Layer 2 of a small transformer language model trained on English Wikipedia (9 layers, counted from 0, width 64).
Take only the direct path to the model's output, skipping the later layers: a vector added to the residual stream pushes a token's score in proportion to its dot product with that token's output vector.

Output vectors of the tokens that the questions are about. A number n stands for n times 0.028.
"ivals": -3 1 -26 62 -5 0 35 -34 54 -7 -50 -2 33 -1 -15 28 -67 -19 28 -42 16 10 23 33 72 -10 48 51 -41 0 11 20 -28 24 -20 -11 -76 1 -32 -33 5 15 44 -9 -15 36 7 -18 11 27 -30 -27 47 -3 19 -9 20 -23 -62 16 -19 40 -4 1
"ules": -6 1 -27 26 -10 0 -2 -6 21 52 -21 -5 31 6 -1 1 -36 -12 11 -24 36 -22 -31 -30 35 7 18 31 -9 -10 8 -10 13 52 -33 -10 -43 -1 -24 -14 22 -7 36 8 -9 -18 3 13 0 -34 6 -27 56 20 -73 -9 -36 -9 -23 -26 -10 -1 15 12
"ribution": 13 -18 23 12 -28 0 8 -5 23 62 -13 -24 26 24 6 20 -10 -2 4 38 -10 10 34 45 -24 -15 5 47 -3 -1 -37 56 1 56 0 59 -6 -51 3 -40 40 16 7 39 -16 -6 50 -19 -26 35 -34 -54 40 37 9 -28 -58 -34 -50 6 -3 60 14 4
"order": 54 -19 9 8 -11 0 -49 -41 24 3 3 13 42 -7 10 5 -21 -35 -7 28 -21 -54 -29 -18 15 -30 -1 28 -4 -10 -12 30 -57 39 3 -11 -20 -23 -13 -49 -5 15 40 67 -6 -8 7 -6 -34 -8 5 -40 0 -14 -20 -41 -69 -45 -3 35 27 26 -5 30
"ropoda": -37 -19 -23 -23 5 0 1 -85 60 44 -9 -48 8 -22 39 -25 -31 15 -4 9 7 -42 42 43 49 -26 -7 30 -26 -6 12 74 -18 0 -36 0 -91 -55 66 -75 39 8 11 90 -77 -15 29 -46 4 28 -27 -41 18 32 -29 10 -12 -32 -79 -14 50 16 1 16
"”": 53 5 -41 91 31 0 -57 -29 -31 -3 -2 -53 8 -15 40 5 -13 -22 29 4 41 -42 9 26 22 -32 24 32 -20 -87 -28 16 -7 34 18 20 4 -42 26 -32 16 -56 5 -15 25 6 -9 24 -64 -16 -80 -1 13 12 -13 -64 10 -58 -26 38 1 -28 11 56
" Jr": -2 2 -15 15 -8 0 13 -1 2 -14 -17 -2 5 46 -10 20 0 38 -18 -26 28 -13 13 10 14 -10 11 -16 -19 -31 -25 21 -8 60 -3 -13 16 -50 20 -12 54 -2 21 -17 -12 5 11 4 28 10 -3 4 4 -11 -6 6 28 -7 -7 40 44 -28 43 -2
"'s": -3 4 8 -16 32 0 33 11 -17 5 22 -26 4 5 -7 19 38 -4 -1 -9 -7 4 17 -10 -22 34 25 -22 -28 -30 -21 -11 -44 -17 11 25 3 7 -35 16 -15 -39 19 -19 14 11 42 -1 7 7 -2 44 10 -21 -13 10 15 18 9 -35 23 -49 -7 22
".": 39 4 14 -26 18 0 9 -8 -31 -5 23 -1 1 -26 9 28 -3 -4 34 6 -14 16 22 -14 15 11 -7 -15 -20 33 1 -31 -16 -40 -26 -7 7 34 -5 46 22 -38 -23 -17 25 20 -3 39 14 12 31 33 13 -7 1 -21 -13 38 38 -1 -25 -5 -33 -5
"ake": 36 -3 -8 -6 -8 0 8 -1 32 37 -15 15 11 40 -7 -6 -18 10 5 15 -15 -25 -14 17 36 -63 -17 13 3 48 -42 1 30 21 -18 35 13 -1 -35 -9 -27 -2 19 -13 1 -1 38 5 -10 40 0 -6 34 40 7 -25 4 21 -30 -3 0 42 -7 11
"gen": -6 -5 -15 1 10 0 -60 -23 6 7 17 -8 2 22 -18 -5 -8 48 -16 35 43 -12 17 7 -32 4 -2 -27 -11 -37 10 3 -38 -10 38 9 -35 1 35 -68 38 7 52 17 -3 48 9 -1 -32 -16 -17 -4 15 -6 -39 -32 -16 -11 -8 23 7 12 2 8
" process": 4 4 1 -10 2 0 -30 -10 40 11 13 -29 1 -6 35 -16 -26 -26 -48 7 -5 -10 18 -11 -7 7 12 8 13 -12 -18 7 -12 -11 -7 -4 -31 -19 -15 15 3 9 -18 24 -2 -4 25 -19 -6 7 -38 -15 24 10 1 3 5 8 4 -10 9 12 29 -25
"isted": 40 -15 -28 5 -34 0 -30 -19 68 -12 -43 -12 31 -12 -19 9 6 13 -28 -38 -6 2 30 -20 -15 -36 27 35 5 17 2 12 30 -9 7 6 -30 -14 -7 -16 -24 9 22 12 -17 12 -27 11 -24 31 -22 -17 -8 51 18 -1 -3 -16 -21 40 12 -27 77 29
"esign": -38 -13 29 -7 -52 0 -1 5 29 16 -19 -1 41 2 -21 -12 -20 39 -8 -17 -34 -46 29 37 -12 0 29 36 27 -20 7 10 -22 22 2 -3 -20 -45 29 -16 -8 -17 27 19 -17 -36 -43 10 -32 52 -25 -18 4 38 -26 34 -7 -15 -6 -9 48 40 28 51
"ivate": -32 -16 29 37 -18 0 -8 -50 8 -41 -85 1 28 10 9 0 -11 -14 -5 -29 -24 -23 23 11 31 15 22 30 -9 -14 15 -25 -30 55 -25 35 -81 19 19 -37 39 24 -14 -10 -42 36 19 -28 -55 11 -44 1 48 3 31 29 -80 33 -14 14 13 4 22 27
"ulty": 32 -15 0 39 -34 0 28 -17 18 -5 -2 -16 22 36 -27 -6 -75 -33 -3 -44 53 16 -48 1 -5 20 -15 46 -25 -7 14 17 -20 19 34 34 -17 -16 12 -21 16 10 11 -14 -19 11 48 31 -4 52 -38 -17 16 14 26 14 -12 21 -45 64 14 32 12 26
" chronology": -25 -10 -39 23 -39 0 24 -32 61 6 -63 -52 13 8 8 29 15 -58 -94 -11 58 -5 42 -3 32 -27 31 36 -59 -8 -18 34 -36 55 -34 80 -38 -67 -15 -69 14 32 -30 13 -8 -74 -22 -74 18 -2 -11 -22 28 35 35 60 35 -37 -1 -35 30 30 27 3
"res": -26 -6 18 -20 -4 0 31 31 -2 28 -3 -23 2 -34 27 26 -28 -4 12 -10 -31 -31 -2 -2 -8 -21 -31 26 -21 -4 -47 5 -17 26 16 -30 4 5 23 -32 38 2 -1 34 15 17 50 3 -30 39 27 -34 -33 -34 -28 -35 38 1 -20 -7 15 9 6 4
" Insecta": 20 -41 -40 76 -15 1 -29 -62 5 32 -13 20 14 1 39 -36 -43 -2 -39 -47 31 0 -28 44 28 -30 50 -8 -39 -26 43 79 -14 -7 -44 54 -23 -32 42 -55 28 34 -5 -1 -49 -36 -14 -35 -39 8 -33 0 70 17 -29 -4 -53 23 -30 44 38 55 33 60
"ynasty": 18 -21 -8 -8 32 0 13 -2 -5 -4 -16 -82 36 17 44 -3 3 -19 -14 -25 -22 -40 38 22 -8 -73 36 21 -39 -29 -9 18 12 41 -48 -13 -31 -17 23 -47 8 25 6 4 -29 12 58 19 48 8 -13 -18 57 28 -10 83 7 -45 -57 -16 48 -4 22 47
" positions": -40 -10 1 42 1 0 25 -28 4 -33 -11 -46 -2 0 37 -14 -47 -10 -12 2 -7 10 3 3 7 20 24 22 -7 -3 -17 6 -26 -26 18 -4 -45 -35 -35 2 23 3 7 18 -16 -10 25 -45 30 1 -11 -31 12 -2 -13 -3 1 31 -10 -8 -11 24 47 20
"uled": -11 -19 3 45 -25 0 -32 -4 74 -16 -10 4 24 21 45 -3 -40 0 6 -16 -9 -27 -50 12 73 -63 32 16 -27 -38 74 -23 -30 32 -16 -30 -44 15 -23 -16 22 -17 -10 -29 -29 -42 -38 20 5 -9 -21 -1 57 23 -60 -20 -60 1 -33 -23 8 28 33 35
"inist": 0 -14 22 15 -57 0 -5 -7 64 11 -9 -46 34 42 -6 6 -4 4 -34 -34 32 25 26 -13 31 -16 5 36 -4 7 15 40 2 -26 -6 24 -12 -5 15 -43 -7 -1 7 24 -20 -26 14 22 -7 56 3 -42 -10 17 30 20 -39 21 -47 11 20 -59 30 82
",\n": 14 -5 -31 -17 51 0 5 -8 9 34 -45 3 10 -6 19 27 5 -18 -41 6 -9 -14 31 -19 36 14 16 -2 -17 -44 -4 -14 -40 -22 -47 9 -19 -38 4 -25 34 19 7 -5 6 -10 6 2 -1 -8 -10 -9 47 7 28 13 21 32 16 16 -17 18 20 32
"ube": -9 4 -23 -11 2 0 -17 -21 14 17 -33 10 25 31 29 51 -37 9 -6 -38 32 -27 33 43 2 -24 -50 25 -6 -35 25 -20 5 14 -20 41 -19 1 1 -9 -11 -14 3 53 1 15 8 2 -14 27 3 -27 49 -44 23 15 49 -30 -34 -10 15 53 29 -1
")\n\n": 14 6 17 30 -4 0 -46 4 11 36 -32 -53 17 -35 11 36 0 -33 2 24 5 -8 17 12 60 16 -26 -12 -20 -37 1 -44 4 33 15 47 29 -42 16 -15 27 17 -22 -36 -13 -11 -23 23 34 10 -34 -40 -10 28 33 21 49 -19 -39 -3 -25 10 3 40
"ocation": -10 -10 12 20 -6 0 -36 1 17 25 9 21 19 0 -2 -11 -22 -12 2 -30 22 -9 22 -16 11 -47 54 27 -38 -13 10 -5 -11 38 -19 -1 -49 -1 -4 -5 -22 46 42 22 -34 3 -12 27 -3 13 -53 -32 34 13 -10 -36 -45 1 -19 16 -23 17 24 32
"redited": 34 -35 6 32 -51 0 17 37 56 -24 3 -29 29 -14 55 6 -40 -39 -11 -37 21 -49 -10 52 40 7 13 25 -12 -11 10 35 1 -6 -23 22 25 -19 -16 -32 7 30 -24 26 -23 -20 -4 2 -49 28 -36 -38 0 9 31 9 -39 -54 -41 1 -14 2 36 37
"ulf": 30 -11 11 16 57 0 -35 -23 37 2 8 18 27 28 36 -30 -40 -23 2 9 -36 -18 -24 23 16 -46 -14 3 -10 2 -14 -13 -3 -7 -38 10 -13 25 19 -37 25 23 33 42 13 -17 17 -16 -21 18 -23 -56 18 27 -73 24 -20 6 19 -23 6 27 8 1
"pts": 23 -23 11 5 3 0 -30 -14 62 2 -13 -84 31 -9 64 39 -6 -7 -35 -9 40 -30 -20 -40 30 10 37 -20 -13 -36 29 10 -67 45 -9 -17 -53 -44 -1 -61 -22 24 33 5 -12 -55 5 11 -43 -14 -48 -16 48 57 36 -58 -18 40 -26 8 -32 -52 13 -24

Each question shows what one neuron of this layer's MLP adds at an activation of 1. A number n stands for n times 0.0047.

n16: 34 8 -7 -19 13 48 19 1 53 29 -12 41 0 -7 10 5 -10 5 2 -19 -2 12 -7 29 20 -27 -31 15 63 -2 -5 -1 2 -44 4 5 -9 12 -17 -43 17 -11 13 3 0 -19 -21 -1 -4 -34 -17 -10 -7 -6 30 15 -2 0 -26 1 10 5 6 -4
Pushed down most: "'s"

n193: 12 13 10 -25 -11 -23 -8 -12 -7 -8 -4 -5 -6 2 13 9 -10 18 4 -10 4 -2 7 8 16 2 -16 32 0 -16 2 15 19 2 -1 -4 15 4 -3 -4 0 -11 -10 -18 15 -5 18 6 5 -27 33 4 4 -14 39 15 26 -7 -14 -17 27 5 -26 12
Pushed up most: "ube"

n149: 2 25 18 -27 4 4 6 -28 -16 20 0 11 8 2 12 18 3 -5 -10 -2 -6 9 2 -7 -2 -2 -25 19 -9 -9 9 -15 -4 -13 -14 13 -4 16 7 -2 -10 -13 10 4 8 -12 -11 -4 25 -16 -11 -13 16 -4 -3 28 3 7 1 -22 -11 13 6 -2
Pushed up most: "ube"

n127: 12 22 0 7 24 30 -5 6 12 11 -46 25 -47 3 30 8 -1 20 -20 27 24 -28 -11 25 15 -2 8 16 12 -34 -6 -7 -6 -7 -32 -11 13 0 24 41 19 3 21 16 -2 -16 -27 4 -29 -18 4 -23 2 -18 -21 31 -34 7 29 23 -34 -32 -13 -5
Pushed down most: "ulty"

n212: -8 7 8 1 -3 -11 3 -29 9 36 5 16 -28 -5 -3 23 28 -29 -4 10 -1 -12 -15 26 -12 -32 -47 -6 -7 1 21 13 -20 -33 -21 11 16 -28 -21 24 -20 -9 21 -1 -1 8 -16 16 3 -32 -19 -22 -24 -37 11 14 23 -4 -20 -1 -26 4 13 -15
Which two tokens does it push up most, strongest first? "ube", ")\n\n"

n151: -18 15 11 -10 -17 2 5 9 3 -13 -17 -6 17 -7 -29 -7 -9 -9 45 -13 3 -14 48 -4 14 -12 -7 9 26 -17 -4 -8 1 -7 29 -7 -15 9 23 -9 -22 8 14 29 2 5 -18 0 5 35 1 13 -6 -6 11 4 -31 -19 6 -33 -2 -7 -5 -27
Pushed up most: "esign"

n7: -8 1 -3 7 27 8 28 1 -33 6 1 15 2 13 -13 3 -12 -17 3 37 -30 21 -45 22 -3 27 -2 -14 -29 -10 -5 -11 16 14 -10 17 -14 -40 30 32 -1 2 0 9 22 24 -21 33 -19 -34 26 6 -25 13 13 -1 4 26 6 23 -14 6 -13 -14
Pushed up most: "."

n26: 29 -15 21 8 10 1 14 -4 16 1 14 28 -12 32 -17 -14 -12 -17 10 9 -17 -15 -9 0 2 10 1 -5 -11 30 -19 -31 11 -19 -2 16 11 -2 -14 17 -3 -8 6 -8 -14 32 15 26 -18 18 -7 -2 4 18 -28 7 8 57 -21 10 -9 6 6 33
Pushed up most: "ake"

n63: -9 -3 -3 18 -20 11 3 -10 -29 -18 -1 32 11 23 -39 17 10 -23 10 4 -32 -7 -5 -17 -8 10 0 11 -11 -20 9 -8 -3 -8 1 -11 -42 20 16 -9 23 2 -8 -13 3 20 -27 -32 -25 6 -27 -9 27 3 -5 -16 8 6 -3 12 -26 -11 12 -7
Pushed up most: "ivate"

n126: 43 -14 7 9 1 -61 19 -16 -29 13 7 49 -2 -14 -11 -16 2 5 9 -8 -29 13 -9 2 7 -2 21 1 4 6 -1 5 -6 5 1 -18 -11 9 11 -41 -18 4 1 6 7 6 -2 -26 -20 8 -4 -8 9 -12 16 2 -17 -2 12 -37 28 -36 7 6
Pushed down most: ")\n\n"

n66: 35 -24 2 1 2 4 -6 35 10 7 -3 8 4 -20 6 0 -2 8 -2 18 -2 14 -3 -12 13 -18 1 -13 -25 17 20 -24 -61 3 -13 -21 -15 18 -6 5 20 -6 20 -19 -12 -1 8 23 8 -4 -42 -18 13 0 -5 16 19 -47 -13 9 5 17 18 -28
Pushed up most: "uled"

n97: -5 0 -27 0 22 -19 6 -10 -29 23 4 10 -21 -19 14 -7 15 -2 -19 26 6 22 -21 -15 -7 19 -18 24 -3 38 8 52 0 -9 -18 -17 4 -3 20 3 24 20 -7 -23 10 3 19 -9 4 10 -14 -35 -11 -6 -1 -14 7 23 -23 -52 13 -3 31 -19
Which two tokens does it push up most, strongest first? "ropoda", "res"

n254: 7 16 1 -15 26 28 -19 6 -2 10 2 -6 -23 -2 -12 -21 -15 25 -7 -14 8 -9 -2 -15 15 -28 -30 -16 11 40 26 -9 6 -5 2 -6 -9 -2 7 -3 0 -14 -1 -6 4 21 -9 -22 -11 5 17 25 -11 -1 -10 19 12 -10 25 2 -24 19 -2 16
Pushed down most: "ribution"

n89: 18 -3 29 -21 -9 -42 -8 11 -2 2 38 20 58 6 -22 10 -23 -53 12 -11 -36 -2 18 -31 -43 -11 50 -7 5 -14 -8 40 31 -3 -10 -26 -16 7 -9 -17 -34 -26 -7 -5 -1 6 14 16 44 4 -54 -2 -10 -10 9 18 4 -13 -27 -26 34 7 9 -39
Pushed up most: "ynasty"

n159: -2 41 -23 2 -13 -30 43 2 21 11 -29 6 -4 -10 5 12 -34 -3 -5 -12 -10 8 12 26 -3 14 7 13 -16 10 -11 -2 25 -4 0 -11 24 7 -3 13 -5 42 17 -2 26 30 17 38 2 -4 12 -9 -9 -43 13 21 26 19 -1 21 -39 -9 2 -13
Pushed up most: "ivals"

n167: 5 5 -9 -25 -7 -14 6 -27 -35 -9 -41 -32 -47 -2 -4 21 -18 5 1 -23 -26 -13 -2 -2 -5 -4 -23 -23 -42 -15 15 15 -21 -3 -42 -1 -15 -22 9 30 7 38 -2 1 -4 7 10 -19 12 12 4 -3 -20 8 19 -17 12 5 13 -12 -3 -35 -14 33
Pushed down most: "uled"

n56: -16 20 10 11 16 -20 20 20 -13 -16 30 -36 -13 -17 -36 -2 9 29 -38 -25 11 4 32 12 -9 12 -6 6 -22 -23 -8 6 0 6 -7 10 36 -19 30 -6 15 11 -9 -26 -2 -1 -23 -15 -12 -12 -8 23 8 -15 -3 -11 22 -11 10 1 32 -21 29 0
Pushed up most: " Jr"

n106: -27 -35 9 8 -10 -31 -1 -11 27 12 8 -14 15 -19 -11 27 20 3 -10 -2 -4 15 -2 -23 -12 -5 -12 8 -7 43 -9 -2 12 -3 -4 -21 -7 15 19 -11 0 -28 -2 33 14 -5 -16 2 -3 21 -19 -3 -3 -4 7 -30 6 -3 -22 0 -5 5 21 -8
Pushed up most: "isted"

n250: -7 -4 18 7 -11 14 -10 24 -2 31 0 -10 6 -1 4 -2 4 25 -12 -19 13 -14 -11 7 -14 16 -5 25 -28 2 -6 11 -8 15 19 15 -22 -11 2 27 26 4 7 -7 -3 -8 -9 -35 -21 11 1 -24 15 12 -23 -16 -12 -2 20 -20 22 27 -2 -5
Pushed up most: "ribution"

n244: 2 -22 7 26 -25 -20 -3 -13 -4 -10 9 -2 12 36 16 11 28 6 5 17 -18 16 -23 -4 31 -11 4 16 26 -8 12 27 3 -2 -12 -9 35 16 4 1 14 -48 20 -18 -3 12 -1 21 8 -20 4 -12 17 -17 3 -13 18 20 16 -31 3 17 -3 9
Pushed up most: "uled"

n226: -3 -12 -28 0 45 -5 12 -4 -23 -1 6 -4 40 16 31 2 20 -3 -47 11 39 -17 -52 -21 14 -20 -23 -21 -36 -11 -19 -7 2 12 -70 1 27 22 -14 31 -2 -4 13 -31 12 9 41 28 -7 -31 -13 2 57 24 18 -5 17 12 -6 22 -3 -15 -26 14
Pushed down most: "esign"

n123: -13 -11 48 -16 -40 -31 3 -8 18 -17 34 -24 36 -26 -19 17 0 -18 13 -6 -11 17 -18 -28 -2 13 -6 10 3 -12 -17 -25 4 20 -30 20 -13 -10 9 10 8 -5 -3 15 7 23 5 6 24 -18 -20 20 10 -7 -9 5 -11 3 -24 -23 -1 0 39 -8
Which two tokens does it push up most, strongest first? "ivate", "ules"

n165: -27 -24 25 -22 -22 19 -4 30 23 -7 1 -14 15 14 -19 -5 16 19 -8 15 10 -7 15 -21 -16 -2 -9 -16 27 -20 39 36 -11 -7 -2 30 7 -9 17 0 -27 -9 -1 0 6 -20 -5 30 -6 -12 6 -18 -6 -50 19 6 -13 -11 6 15 0 -5 6 -2
Pushed up most: "inist"

n118: -12 8 -4 1 23 4 -9 17 -11 17 6 -34 -2 14 -1 20 -28 -14 -14 -6 -1 16 4 -8 6 -3 -1 -56 -29 -1 2 -4 -23 12 2 -34 27 -5 38 -11 -13 41 -15 11 23 -2 -13 2 -1 10 -31 -18 -18 -5 -23 -43 14 -23 14 -25 -2 -9 26 5
Pushed down most: "ivate"

n13: 26 12 -16 17 1 58 -30 41 -1 12 -35 -20 -35 3 -24 -17 -4 28 21 18 15 1 -31 -1 29 20 -3 8 -34 11 -29 15 -3 -11 4 -2 -9 -1 52 -28 32 4 -20 20 14 22 -16 29 4 -18 -5 -33 8 9 -9 -18 4 -22 23 8 -28 -7 9 4
Pushed down most: "'s"

n174: 16 -2 -16 7 -24 -11 -12 -17 -17 44 20 14 -14 -10 -7 2 16 -23 21 7 10 20 22 -24 -20 3 17 21 -1 0 11 -8 -2 5 -16 -24 -5 0 12 7 -18 15 4 3 -5 11 -5 24 -3 -3 -45 -2 -9 21 13 -22 3 -1 -19 -14 8 0 -38 8
Pushed up most: "ocation"

n222: 21 -14 -14 -14 -15 0 -31 -24 -5 6 16 15 10 -18 -6 -4 -18 9 -13 6 -17 9 31 15 -17 -10 2 0 20 23 2 13 4 -28 21 -10 -8 1 -3 -4 -25 21 10 4 4 3 -26 -23 21 -2 4 -16 -13 -18 22 -24 25 6 5 8 34 -13 22 3
Pushed up most: "isted"

n164: 13 -39 -20 -4 8 16 -3 -14 -24 6 -38 18 -10 3 -6 -4 14 -18 -3 22 -3 9 8 5 -15 23 19 -18 -10 -13 11 14 -21 23 -8 -10 10 38 19 -2 8 1 -11 -5 3 -20 10 -18 -1 3 -12 21 -26 16 6 -14 -32 -25 15 3 4 -20 -3 29
Pushed down most: "ube"

n156: 4 10 -4 12 9 3 -23 20 5 22 18 17 22 2 30 2 0 -26 -8 -2 3 -33 6 12 3 -21 -7 -13 46 23 7 5 -26 -13 17 -27 -17 -11 -12 6 -18 7 18 5 -8 -7 -15 -8 5 -8 -15 -16 6 1 4 -16 -23 10 1 22 -8 -3 35 22
Pushed up most: "order"

n116: -30 4 18 5 -21 -16 15 17 20 -16 9 -3 -17 4 3 15 -18 3 -48 -15 -2 -15 20 -21 -34 18 11 -36 -30 -20 -14 -3 18 -5 17 0 -19 -11 -23 -4 -39 -9 12 -2 33 -10 -15 1 1 1 -16 8 -18 27 1 -8 9 22 18 -1 -13 8 11 25
Pushed down most: "ropoda"

n87: 13 33 -6 -27 -24 -24 -8 -4 -15 -19 18 -39 -11 34 -31 -15 -17 -10 20 14 49 31 5 -2 -22 9 -22 22 -9 -4 8 -28 13 -3 13 -10 -14 -13 0 -13 -13 -10 7 9 -4 15 18 -4 14 -13 0 -10 1 16 0 14 1 11 -17 0 -2 23 11 9
Which two tokens does it push up most, strongest first? "ulty", "gen"

n131: 21 -18 23 -3 -7 13 30 6 20 -16 45 32 -3 -16 -14 -14 38 41 -12 31 11 20 20 10 -17 5 -23 16 17 10 15 -6 -25 10 38 14 -6 -7 -24 1 5 1 -7 12 8 1 -43 20 6 11 -1 -17 -18 12 -24 -32 4 -16 -1 7 2 -17 41 -1
Pushed down most: "ynasty"

n38: 20 31 -3 7 -21 -43 2 -16 -18 5 0 1 1 -26 -11 32 14 -6 25 11 14 -25 -6 -1 -8 -3 -3 -6 0 -28 -1 36 -20 -2 22 14 -10 19 -18 -11 -47 -40 3 0 28 -13 14 5 14 -20 -5 -6 8 -10 11 5 32 8 -26 15 4 -41 -25 1
Pushed down most: "ulf"

n96: 12 -1 -40 3 1 -16 20 -18 12 -1 6 6 25 16 28 15 35 18 -15 -13 -16 6 -31 13 -32 12 -12 0 12 18 13 -19 21 9 -18 -7 16 -24 -22 31 11 23 10 -17 14 -37 -18 7 -17 -9 16 -4 -30 19 -10 20 -2 -3 -12 2 -2 -2 14 17
Pushed up most: "isted"

n68: 12 -5 11 -44 7 -23 26 -12 15 5 9 -13 13 1 21 -7 20 -8 -13 -1 24 6 7 -4 -26 -3 11 17 6 -18 16 0 -10 -24 12 -13 8 6 -6 27 -14 17 1 5 -14 9 11 22 6 1 -9 7 -4 20 -2 2 -1 -15 -5 -11 9 -25 4 -5
Pushed down most: " Insecta"

n6: -9 0 -2 -14 -25 -15 -18 -22 12 18 51 -5 -20 -8 -4 12 -5 -10 -8 -19 -5 -5 24 -17 -27 -24 3 15 9 -8 3 -39 28 1 24 -14 -16 -28 3 -7 2 -12 -20 0 -9 28 -24 3 23 -4 -11 -12 -1 -26 27 16 12 -9 8 17 11 -2 8 9
Pushed up most: "isted"

n153: 12 -6 13 25 -31 7 2 -11 -7 0 -1 4 25 -29 6 15 15 -21 -1 -18 -10 37 -8 29 -15 8 -6 -19 -31 28 -4 -4 20 -20 4 -15 -8 -3 -9 3 23 17 -11 -12 10 13 5 3 -21 13 -9 8 -4 27 -15 26 35 2 -6 20 -14 13 -15 -19
Pushed down most: "order"

n98: -10 25 -7 -4 4 -9 14 9 -26 14 14 15 13 -8 -3 -5 8 -2 -25 4 29 -5 -16 -28 23 -4 -1 -4 -52 -2 26 -9 16 -17 -18 -6 31 33 6 -28 10 2 31 -7 -11 -2 23 44 2 -15 -18 -20 15 -11 -37 -31 -19 17 12 -13 -15 -38 -4 10
Pushed up most: "ules"

n233: 4 -32 20 -9 4 55 -17 -36 36 29 -16 14 10 -5 -18 -2 7 -1 50 -15 13 9 -9 1 20 -22 -16 0 -1 -35 25 -2 -44 9 -1 -28 -15 -21 -2 -5 -19 0 7 -2 -19 8 9 15 -13 8 -18 38 -25 18 25 -3 4 -16 -11 -22 5 3 -23 8
Pushed down most: " positions"

n88: -17 -6 5 0 -15 -2 30 0 24 -20 25 -16 27 -30 -8 -1 -11 -16 -12 -16 -17 -4 6 -12 55 -38 -4 12 -19 -9 18 33 -11 0 13 3 15 21 15 -3 12 -11 11 3 -33 18 -7 37 -15 5 -31 65 12 15 -1 -17 -6 33 -2 -13 -17 9 -13 10
Pushed down most: "ube"